Layer 5 of a small transformer language model trained on English Wikipedia (13 layers, counted from 0, width 128). Numbers have three digits each and are written without spaces.
A neuron's activation on a vector x is SiLU(gate . x) times (in . x), where the dot is the dot product.

Input weights of the MLP neurons that the questions are about. A number n stands for (n - 500) times 0.00068.
n12 gate: 740662553523593599492743325484771466595520678689543668452475789694367347492511540529607679480422508271642771629508581379621748546437480278537376508421535436351680446565636572755576465593445480733458684770398672457692566504430423409500782532396512479402601565544646625610614623544688528731486656558508693680393359472679378413737508561664623441727755329496472607361496528620428591633650
n19 gate: 709581500304549783597420601313402608492777433398351644333733443616737624469399586517477703626719604641605545528561449500631603461596612533675642520360223463386765306469520386588543496591455528791574225609484605452712365327552479544287775260520468472485384337715769615568572496504588647390372625427508655613572504607559676508496776377520315496672298541476405231520488468606585496562268
n37 gate: 589588348515437322438515548574466412419274613732542511273631794415612454481503465297627595512450730616335589550278526421580795583363508323460656554392576563678781633218614383488381531587543516643749488656581425645484443578500472593458689578572428493412437493372643649527611384500278359541409448530662531376392370567595500670384408445668512378818457169727421560504698761568511488669468
n52 gate: 555561390624508572520433690532587508456455593440594555508543568515544465408571659675416710269360708329492646512524642520745701588675492455358409488547570656525424461515276736512295661694585429507777528177539432232364674605258597354606361536488384603392540530480427484235496545584739472358504324671761432695382452436558476768309324516566520313344605258465403287577508202461636421557528
n58 gate: 448488381330481470600578594426544515550511474359505466412329415533529581392500404459589592402607364411431573388426446417534510436430457486459418390568515396522482565625593513581450518417551508575442579624534338531399534417458503550568643447379371486483511639627481526568341345331513535669602595436549553474676487573461328511375560428578350497349618614667323454469472565492407355457497
n64 gate: 825420384572611524374541564407546639496376475419400632614573572348387604904309660672492457572649554384480508649593712283558394609384565587625517600276636453408603553500562233305536275701652445524609457379413411624703652496570615575425740563647660275363457427320380648694330612270438462573428630286459369577583521261800496614582474641707471471657436651118457375480446342623204705447453
n75 gate: 370585693423325520374637320332437581386462584488508468628194302860565468504500447672441517607411330437465350496586476438712604682532454656429508512569304479611507528377492372625651601683417512303488563355496520488578364519474354480387500241246628390403438304557346355303686273417520459524592589518706558670443612650756302440399521961279447649555708492366566425417592399508402748156442
n109 gate: 485532560692231638531527395355389651434416655307732293429383339500442304455371312372440413629481700576417572500531425504443637617377444528316359546523321704395371553572390520342504535555580531507504480325577665603539386245586548597353327527492671665603845522313468481159415360271427492417255560571221445466496441350481496330484576520661585672439425461230405406311561319273526465373619
n111 gate: 454496293493547634461496277570509640469678300555454183359681520215518600613517551440317702597466546401522411297543650759629370537481468616747621496604272430653446447564413547400410389476601550504682536552404385492488599485478492747569886722617451456482468493368350523282263604370481551628549464574628610552512520338549899520739452425447245389484504589738508288598458343349404539507524
n115 gate: 560486591447467465292579611399513527504582718229580516601683662293571353687496585500338807512461488533415187350399527622418388500472599682850343745274386549454552378624285827484025480728463400561692689404417581402645653485448582556504733629667535549438386588368426394583484570593516528612291517521523326403639618321574674538500562459358560472483639392290435569562429246422435592420459
n145 gate: 838637678304504752388530442348400484358769677504491500361737622554492342504542470292396813491491739487533397619652211355449457613802473696487383543244551483338677458437395491466665590654255318553359571198521836572404525754672606788427683435542677463370592454371496564581615696426487639588465580537588578454547434425534611343447482465679156547697359643684158587496492517416624616641610
n189 gate: 665450500331424841413606424373770369555617411744669555384395632534610484381359671459679395528625398390561697590309657620624851515352622574593361496578639440570548531626423392418441488480430401448580317371473534477488465515485355575335584707419268311428411268373488333543402549404676508669845745384673412603657556528535394319463336649512602500467476567704653625558570453577647449790460
n198 gate: 598575696710754375595571458396596504674561380288449449444659592606570418585571751313595703607621574573401650559803654621492382561640325410577607621386481536265455523542384468492504469565511587628629622416508420621592419639680403484366559440300434713669456565575545804496500529568449632573521422545485400377488512282380665471419680496539551859442581448445613336465173586909322417231330
n255 gate: 756456471907383496606524614286433473766538392347476407249466376766576342436251241664468575557609593496161455294475401367556530646629429589529373540338584306393653528298536541439444508479458340546445475571508508532521684659602429370447509956428508599500663579655650512399468614708540512480784314652484678460598599596564803534525246488540325597385542357435670528627380435488566414652563
n264 gate: 419447540300448582601585343665530411484608432536411388622514338470620643276507425420583468453627566372568378539473470441638656609577388524576520307562611685297578492485363567373488775508261520419451472365600339185409240500186584589512185327405588388372699526355532757539365275532342492352496689335451587481508449540649488419275480429519609581500214578829528417420343299606686364634592
n284 gate: 459578396507466558721827540504364746451504441397500544576325656561584455573490428295464335753670586654652694370436467645577588373641577500346311578708504599555431320606482553600408291358490545596435334471507518511655489389552676507489572307628716513558243576481308230467515473447507292784774488474679413406646397649445418684558601481593391537594420477612588446569721507354396444459254
n319 gate: 536483466382575440427620489448637245555519507809551424330392440679521482321477404696656594445572456345496706355563735418680710461493549458424445642697644452542368630756284422511527460391497404510408504606602511551252374542503380533493258637568504439380579426809628431456384621586569645450513314468268730614299645347374456531337496601623526619416500227587496412543644555511360342593459
n12 in: 356621649616317463443677489627366667382652586430303722615462496332155413667418488178482441692402519539404472455523363519309410533214335362492604643489664573588640455433496731428536697399539500547570610416591456526662519511465551538473439596533399626771387507531434643395662614465455454308531539351274704411504694702474576401708575399515367729722453489621442434478639481507493770420750
n19 in: 549521391640716460542631540649667540253570467538504275389385300500786391452677389539390341424440515340573563369305677350660431416309519645668351369617619519591560638360671423673641556396447458629453324678244438687554511540345442621376411363578541444535682675462570631500399453446459431401384524608585412794466323515426515362348539531807591478602597473714770650589358353470540367356582
n37 in: 446398310562448340670453399438532528449407695607489564537457577354595313507555569384615526507432572813381390507259475330632697374318448417459657432396564529723608361370670423532262547389537540534566362594561360514416440510554589500680681540726419588546581385584519514700633451644120405644529433349419584535489471585415597500582451507661525296651337314547733465645607644680517598684667
n52 in: 438668679408401411523580493609423691275488632657500469348443527470388607523663453436485694430351600177440557389547455520641300710813492608611220496416432500581666515583322422416463477472342585658522420374254630649950443375489188508415545481361421460380433534333468828450473324587557309466577540399696441391604158638428561561608504555450546424516638512415449489440595435594637419430333
n58 in: 472546411534622439541545327467234544459529455464538563503500351476552555455470426505529612354523487505360683435528638583485539606535552605463469402437515284495429480616607469487384407505507500702446620642543370450336515466644443566497632526468465531370479407592526430452482448298578497537489642599490482488543575451438523654453400482480383475500508531578404336391383500577510439565417
n64 in: 331309508585479336723488410390536407224226266595581560541597393488614697196489291550461425484548411442688653524316445384416607685580629500304622367198512397555397536583436377488590532475504577219555533356448512296516357558462504524391086267488464599496633543321313456400227496351556639567456257528465599693654348450432355564379386665596885356424488573609595512373257520377430334463700
n75 in: 504615537523504610329579477584469451349659450432587575167653235747556531423489516341611667799429748618588705547636604597512522450484471414328748425563305500633420481454484404358475315508489333636542565641500370520448333564599565571311466300689605448449289424691480492771425561355292288277439648345407492266282508581694618558341270577465227484430366616228524328504699476612344472558463
n109 in: 388388552528822273376504430409732427318507333614496360449583342503470597631585636335234556504486352601381577550420528493728421398615496635530460673594703460591529504454578702540654457619503824345531182538540413268808621638588511453507485500242518380619593668471455479529594646718514482532566492447528566553598703570546565576627353537357536468364463526453496524504321662642396337477333
n111 in: 397424812671539482442470471600437646316476384453599492477514395456643614493259543614615280789549652500300387709732422519406437389572326667453616656447492477748527519574470674587744576719557519475423386541553452591609432727553375573530451469586702507434379611492775606538496504434394434627375587450340519608706325414166485564619758609330496583452324562485637847560613565680346546354598
n115 in: 607604481468662454504621468414321415552538460616415449679517601596521478421440392409468386653770328584568572672347367376464487704573443535473440427555395627415616584389344612093708643409493377507429481525544450453414315504325405662430594601547239555530281429237345536602449221553463294381513599465295290643688244492565533608443519579339511599400628585728330340424333584536411618416326
n145 in: 552533649466389434745679693297513615609451406622376591602570386296335572571518650463550549593436440649609418814553500664457821636206314462570617464680413500223581536445673724524372448434530557378438446504352496464537468301604484552588688605578382455687455368484475524488364205729377788703587608371375622231729508426366544672471596205683516341412434742616299566327532536457650476434360
n189 in: 519354607336637445492602338527508456485633597807523542562395403548575481396672635279681308947542466480452588553743455360662587593508598468567473610595519364644456688407511419409394576617546296515629303408527518632496560515493504733302691458433530437510594423688547361545326642535849326493614615633727585559366516586421549440441290387678324659432492627527535662351428568593295397642194
n198 in: 385444464405531552296728585357348544423591590835595678574254193493650435433514434377519563840250683275314429451477470492583444571542397627559566629409300453640483504299500651397557664414525307511378188570325456356492485559496429515282361635451601263479508581562425451363705425523424574329503631414549745582351453578500435540563321312424577549472516535489739504537666489193316600500445
n255 in: 388493564326229575477573500480341626566592435603686485378593393309635628272531555540421532469269191612655799747802523667600387625504263682468492554601466547427476573564366606427409535492671304548249520590589553569520485362666293496384388335572500422656472523652296304288689395385454532394507500463390429602453654731179523524617456365230488527589556512430603466492669597451407792496480
n264 in: 457447576426456414629519463543401544855416405559651415728404532466653353177552457488545632504577608323504597388386398599485451602465492387540453616651542634288619443326271559569463670460384555485564444317604402301465569764511576465388380217367569344607568500297396734338635291801458547315426528335557642300632468301485380284444464444642617719415464398589611590367343349682809407525488
n284 in: 585354548571657452482323600640626514779302437486528454323631395575733433326484396721655343468444635474610691500471705275374484683482599518430407482564731402698534679448622597528572323562530754297359563613592655623637507371626529343464246410469636574555704713504434521489482618623348410666593397568521352552447565453542550619559633693511557542474424396362533397573468447545415714513456
n319 in: 596510640398715524654599418478646578647540406366475451569562609664753390354420374511510350547468419331604665595453556424275406497560408467463381493624567236548459525607371493465185511405457392561610371490585658215561573527483577550525602234434563463318872473428376423571355588729578352354352404559424533580649591376451553515375548576380668581537620253610340476577489560542695571610650

Each question shows a token from some text and the vector x that enters the MLP there. A number n stands for (n - 500) times 0.011.

"and": 476687556583394527605510572514367470512487431587510642500528496473569606383556528551552457592453624292673533492494596530504419492334510640495628564549465562494575651491478415540564429324488476577491617489502473292416480584613511338555470407506480541552424511424543531516493428501542561419401552498449427514608520556522455605569543515453437485410516632586489468468586507496496453542491
The most active neuron and its activation: n264, at about 0.59

"ear": 465452670602617624484471523436265625496528552521548396510543567444501527382631505553354559515467431472461525349317468420488470511485389395523517521534486462552558608620483570490379523526551412454593469395477405527605598512610502461455412528474588531520629456519423511370641519608502437472475477490499529465464496658423515440661511496492594617420721528486541620474460474441429455562608
Which three neurons fire most, strongest first? n255, n109, n52

"orld": 488429490563461554436387558601382452450517538551450492569463534399433445552640500367470431642534586466498646538532530436448357536412549535492485471523512442631560535360438634522503546597582332412593414468373478558583485597463441577444585324545544496517393526316525538525494590556562516543464441472532576523508435652534511361470391570688589386534526554441490456472516517533453565477539
The most active neuron and its activation: n64, at about 0.95

"pp": 544603515480433479559441451452652489458576464613420474649533457560458532498604587539430540597362552505376461553447488369372331472515500702525513551348391522462495528647461494624527565626421431420530486540513545566495659479595421443401464511427525589563331554521447567458535553666538619492525443469508392540405562516501529476541411438389598552466483503424537478550471605464477608594624
The two highest activations, in order: n198, n255

"ver": 500650582280465576574387533503325505556388558592518387572524401451418467536527502508597589655448540585525502437421505641504460575473562543518594553452585471398571460440432436534354412388533455550454425481492506534629557543588642523391420465448435473578516549560530603549425503585526381545437638488473622460383472486541362441329556676545473493460572473394477580432369523495481489414425
Which of these neurons fires most? n75

"om": 346486689460541485471462465598406548484436460680634472517520512531471590486505505493285481482584464473483503492594469618600486595536293367478458533478559612414447438555451565530282476545489534451485281510483584421504414520590586354352465503435649525603501571458547446501489507591565444459526464476451563471553618396460401435622445347262531412439559477446515529515423484404525447498539
The most active neuron and its activation: n109, at about 1.3

"s": 642524678479527472341507515568394494441527437478436557501505424500465468473637372610387511502559483466457474505534501475399448621494555493463544518407564518562221517482569375476561493487482538398595463536421526523513591490513481527312472523555428405657417471487729562535395555419472437604423672504572519478584477505408405409389484514502399441510478668556570623412557529497574457408483
The most active neuron and its activation: n64, at about 0.45

" rec": 588451481605405424508361514384287513540605492645504425503440378540493534417502461425277503450403460388424526542581441614511456420530531492536406411413480481436294569551539299440496580379441412660543424414571535542558537511467502596516562494426440562463388500407475525496459495590379464556483615487409481608419483490550494481654497431451550602369453514347507537485526460461437577491576
Which of these neurons fires most? n255

"duc": 679349721510467499587524519483473564433697533639406615676464471487449435535450595386388468389400516443471510448440567611393422569599460445488571559509381471525512540524529624588549498710476383516539550525439453512584646608502392442482538465461536537564519498390502605503505591600444499424500455500387440384480354428492430524600660440564608479478508477562545717503509528474582601507475
The two highest activations, in order: n12, n145

"ic": 458564465484667420429416557600541468622699411492464395465530375471426557525513685403507544584498516571431536683573494464430365641509498556458590376586441442286415514417499431516516471438477397461533503533494564504524546482637504420284594608434443474597552484408517562518537464419426474525456434475478570484516382411479577601506574422658603391471514465454491470551533488516531397438569
The most active neuron and its activation: n145, at about 0.51

"ier": 445424632496640477588386511560493596571591538616569586588537481387532519443504665532577501514323633385385485513490515545558444540514509623526455394437439569314553568438533502591576528520506476588564451530424498489509484543560425499351406471552568487645500492386405546598503480466505457385477604464517484638416574526396529575462595615469484452696604483568560711599428490473562423540567
Which of these neurons fires most? n264

"t": 494478553565570453555539505555468549446592610523418442485494651490442531535503506446376640589540540366554537503483558557523487511570515642473552519425443493291448489528614393591434528422505382464585496646422547506558499481570650427553489608561420493603526540671552614464561345503571472525450550425651496558495407596431421348518597552318502386454408502443563555419426512460569475470433
Which of these neurons fires most? n19

"eng": 559312575429582434604460530520533388474523476433503535692532460414412473436623480375406489554464518535387415489516460535508393540575514512558487537536527398640455557633414505511503474511461491437539547481506623662466559533472576435508322592379553552524438441576614608491537420520611491430417424491513486459594466690555401619461511597757484441393534294451535499496496496520457555448473
The two highest activations, in order: n52, n145

"el": 558472451511651514521541462614409460547496442572354510426529457519520471463532288238607491463536563490346498471390508419495526451434500485453510361468406586514556467615457668536528272493483499433473638638397332526539475505561454477475499532509504521570465472556519501595535421614548519643437568460402519406534475535463533506440555387575402405472655588440427466483437647467567537490626
Which three neurons fire most, strongest first? n58, n37, n12

"ap": 486643577484439529477450527534688503356711448466616510428527389536498451434491545579566643716492527542526451430465476316463555566557484615405544511410519466415587487353381545569530550610447437441498515486600602524549417479609412572506420492509438546622463468598612481595547469390526548398521414514460456565440347535509544619448406508707608485472601519381529588589474555444575625450404
Which three neurons fire most, strongest first? n75, n19, n255

"\n": 522747554552461466551502483461508583608444465606463498525565478474434499482459503423286506550435517460508480498464368370436539552515562322533448542451586520363201644470373500450537548455683443516446350442543446495514601473453450496509566520498486503484468569441448497503592436485496551567618570558486505564460495443534476456437496483339543522451509446396582542486569507533569483472494
The most active neuron and its activation: n19, at about 0.23

"im": 467486462572608630441444560520373407452474457562464628459458584534600589496476404411486833543509495566521423621522405548523440438490390500413538562497380665489515513452588688475483499265544462413436424615471468569563408527510520380408538650499474520558509491507494478618461330543498499476458585503424454420538509578471477495530543441616544426573501521387513461474506472442512445547648
The most active neuron and its activation: n37, at about 0.52

" h": 592521487541497421624511441555425572439435491410518320480504364477501407449533327337585459510545490445651460593663429447486467469547473495539398462470547460593234447433649286474672532464530482537459467414482620535545503577429494341460529324503542552596394509384425441499601464603549493584438380507637486414476420522528504558387558608475380471549554466450529431513456507504435517478474
The most active neuron and its activation: n284, at about 1.8

",": 497369619511544534394528420486489544555505409538573496418508546482451404476593483387455475491531427457459516543523434460553396528510493497552454516563470488465433498556567511549663596452557545480495396481478335473487463475573498526504526493581515481484505544455502592534532511439618490474465495635555552370448386522458464501683484494404487574464505527463517482447436532564469296379444
Which of these neurons fires most? n198

"ed": 512549500532493526486485525492488606548557476467462423528489509500568564501564540619318548589532608452269468515536546486489369609322575422596488554639476370435481610411593430552588455540598459469583659660537458467549456480495443603544562491403492512679564454561520482533581538564589444508490654513477407487569479543487515444462552608585440599399650384599399574498444537493475469327435
Which of these neurons fires most? n58

"9": 504449454480602488504424453561547590508462483513527508510497387452766498512495423375520516649571490456431539587537528465439493495470531521519570533609513544511378469505480473692633566532612560375456537506492487460560521486547457573459539514456490337673491577480465485485604386509471517541533470457578411541520453550536537573618544468264548494567524490441496626527521599503479527567548
The most active neuron and its activation: n284, at about 0.62

"|": 483497482519514466428430489521514354367520468542592418492510523318513460522488522385361547458474612442557460509488430373369661467532528497543517508568515617479345498479467426516524626548656505554535518448534472453533572532414605477597429483458555542413484569483434459510443605715415509518397485525353473466590508306463373566612584557532557491421574456401554538460485580550603503426574
Which of these neurons fires most? n109

" the": 453522424501472488507475452541435304428542544475510483437496540510606484511558487418423530440477596522597477540482462615433415491595457468528466404531455519445364630456426385497540480508685549569522490458572406533548482534518523572466549554543512550505525524457522486462492569392496462492204573525551546585486562431468488463445560502470568574521604469462496524508439487505525520360528
The most active neuron and its activation: n284, at about 0.23

"p": 515554445460415509504525461492655359472524436658431452538552529494504481497535587331566683543493522646501528501507444580530548538475543676545405462395499395335422510461449449635520488499483563365647556496437666589594505543598477463495621576484423530596472545603605536542508505440512499509403547442498516487528532498398523386587497396705544585400390494411520509417625572460535485499486
Which of these neurons fires most? n145

" g": 668486547569551448590453473653409570382478587614581484540526488501425455511559523539620427437436523432535419513578415551477465396521459467585557509361610422535122463483497416449640599526418480522566579401666582640482398519507499507453449507532454500559574532529579413431468472512515545517445468482581526581473540408544501527437574401487433596613476355552521471609552535478546432415485
Which of these neurons fires most? n115

"il": 465693385514596412333430513475300468541471404463390546516548493541452486494501415389462380536449629374503503558600409543590499550497423590388406476607468453398504557578446502498555287500417519512592416510404441468545404486537469696425446500541537513580519539568494559572463446561494540543446394488314428492458517745482389508401539455466532500530545503496320511362398508538581428402471
Which of these neurons fires most? n109

" (": 495524403498557429513461481534569602477566510510394486550492556491431452551485520384683501633599558486600401503438544578533403461562578475525466574379549481478275551507545513530521544587605502470455496542488502617561519507464391553531470515439510538659539554489547517480446562447475481476510497593372541516562585477485564519546292489328493534577494481387558532350371488495551522279487
The most active neuron and its activation: n109, at about 0.37

" It": 546525519574584484555466495419510383438617528508628568418563607445564578457501580398612340565574566617530474463498521603349564421438484431469602512453414519576299480351474595431614561425554346508520569547484445593625553606553603458601479519491517527630555439474520410530328556533647343428458436501620448518432577587533542439505469520479390444486434523487554532514580464450527464510428
The two highest activations, in order: n189, n264

"is": 555602465522583385459505540481562526569529491459348642698525561499576563425560508510567535454432428375553478644355564546382437512467581613556456553519379618415556451465571567509617520520490434497584620538484505569550428544579482474402542535625427503558635554489540515514560546412448449606510373496522492349555558373382494390524432272489512388652615518459530662556484480414612553544528
Which of these neurons fires most? n145

"==": 480572548431455455530450490494572515410546422627594494416558486555459530530570789456273551502497484355423518494518356358464568553526525387502458595518465388511440592590335448565541507501674432565528497494644488472503487474491500499559649561531437521480479557448508468444403493546447445542586434537420509467456463274513594538324493553533514578551707605442571491540597542524542559505494
Which of these neurons fires most? n52

"i": 445359522580603444449540608513621474486521405446436616407575490496532586463530391347669508521363473476538505510379490578468416548420442489475469367451512426248370518474552588568505505548542590433532558621436561376487470535536425538643559528510447474529430493496471474441506414371491458640466559429494550548508372586454427517614562387424375401613580383455479437514556490491409434538520
The two highest activations, in order: n58, n12

" of": 586463505420582448537498475484475433587611530516614496328513651467505461490469442493409525571541504535382486476561560542473436516516430367528398575463368570490545609351438625605571588555678596474433538496564468486482485527577533520545461563455550487640406570446537533506472513527566452513289541536543542511435413434505523539439579535592599449473448504444459494482516519526521497217587
The two highest activations, in order: n115, n109

"m": 570591553409472639489530441498363459333358476415365518657477385601458483486595554526409523589485476441569473520574440665566542550510529591492465549445455463251506566489567429383443514635446442441459496459566587542590476605547533624419570465466558519571569517477591538487499415589654538425557621520693497408586434510549322450487496515372528432509557540401348448453462570496521545398515
The two highest activations, in order: n145, n37

"5": 472435529542564399596516514531517473485566445564526509557475470468766501461484398479605582646534497553487589517576410454529450570562538501539539566618487478471310552552524501633556497449558520476398600604537568463528530516567413515496437628480495340353467524533539493491455421489576455444525407502531490464444356489408457595580421458305470502532511438537392556444598525570486386549536
Which three neurons fire most, strongest first? n319, n255, n58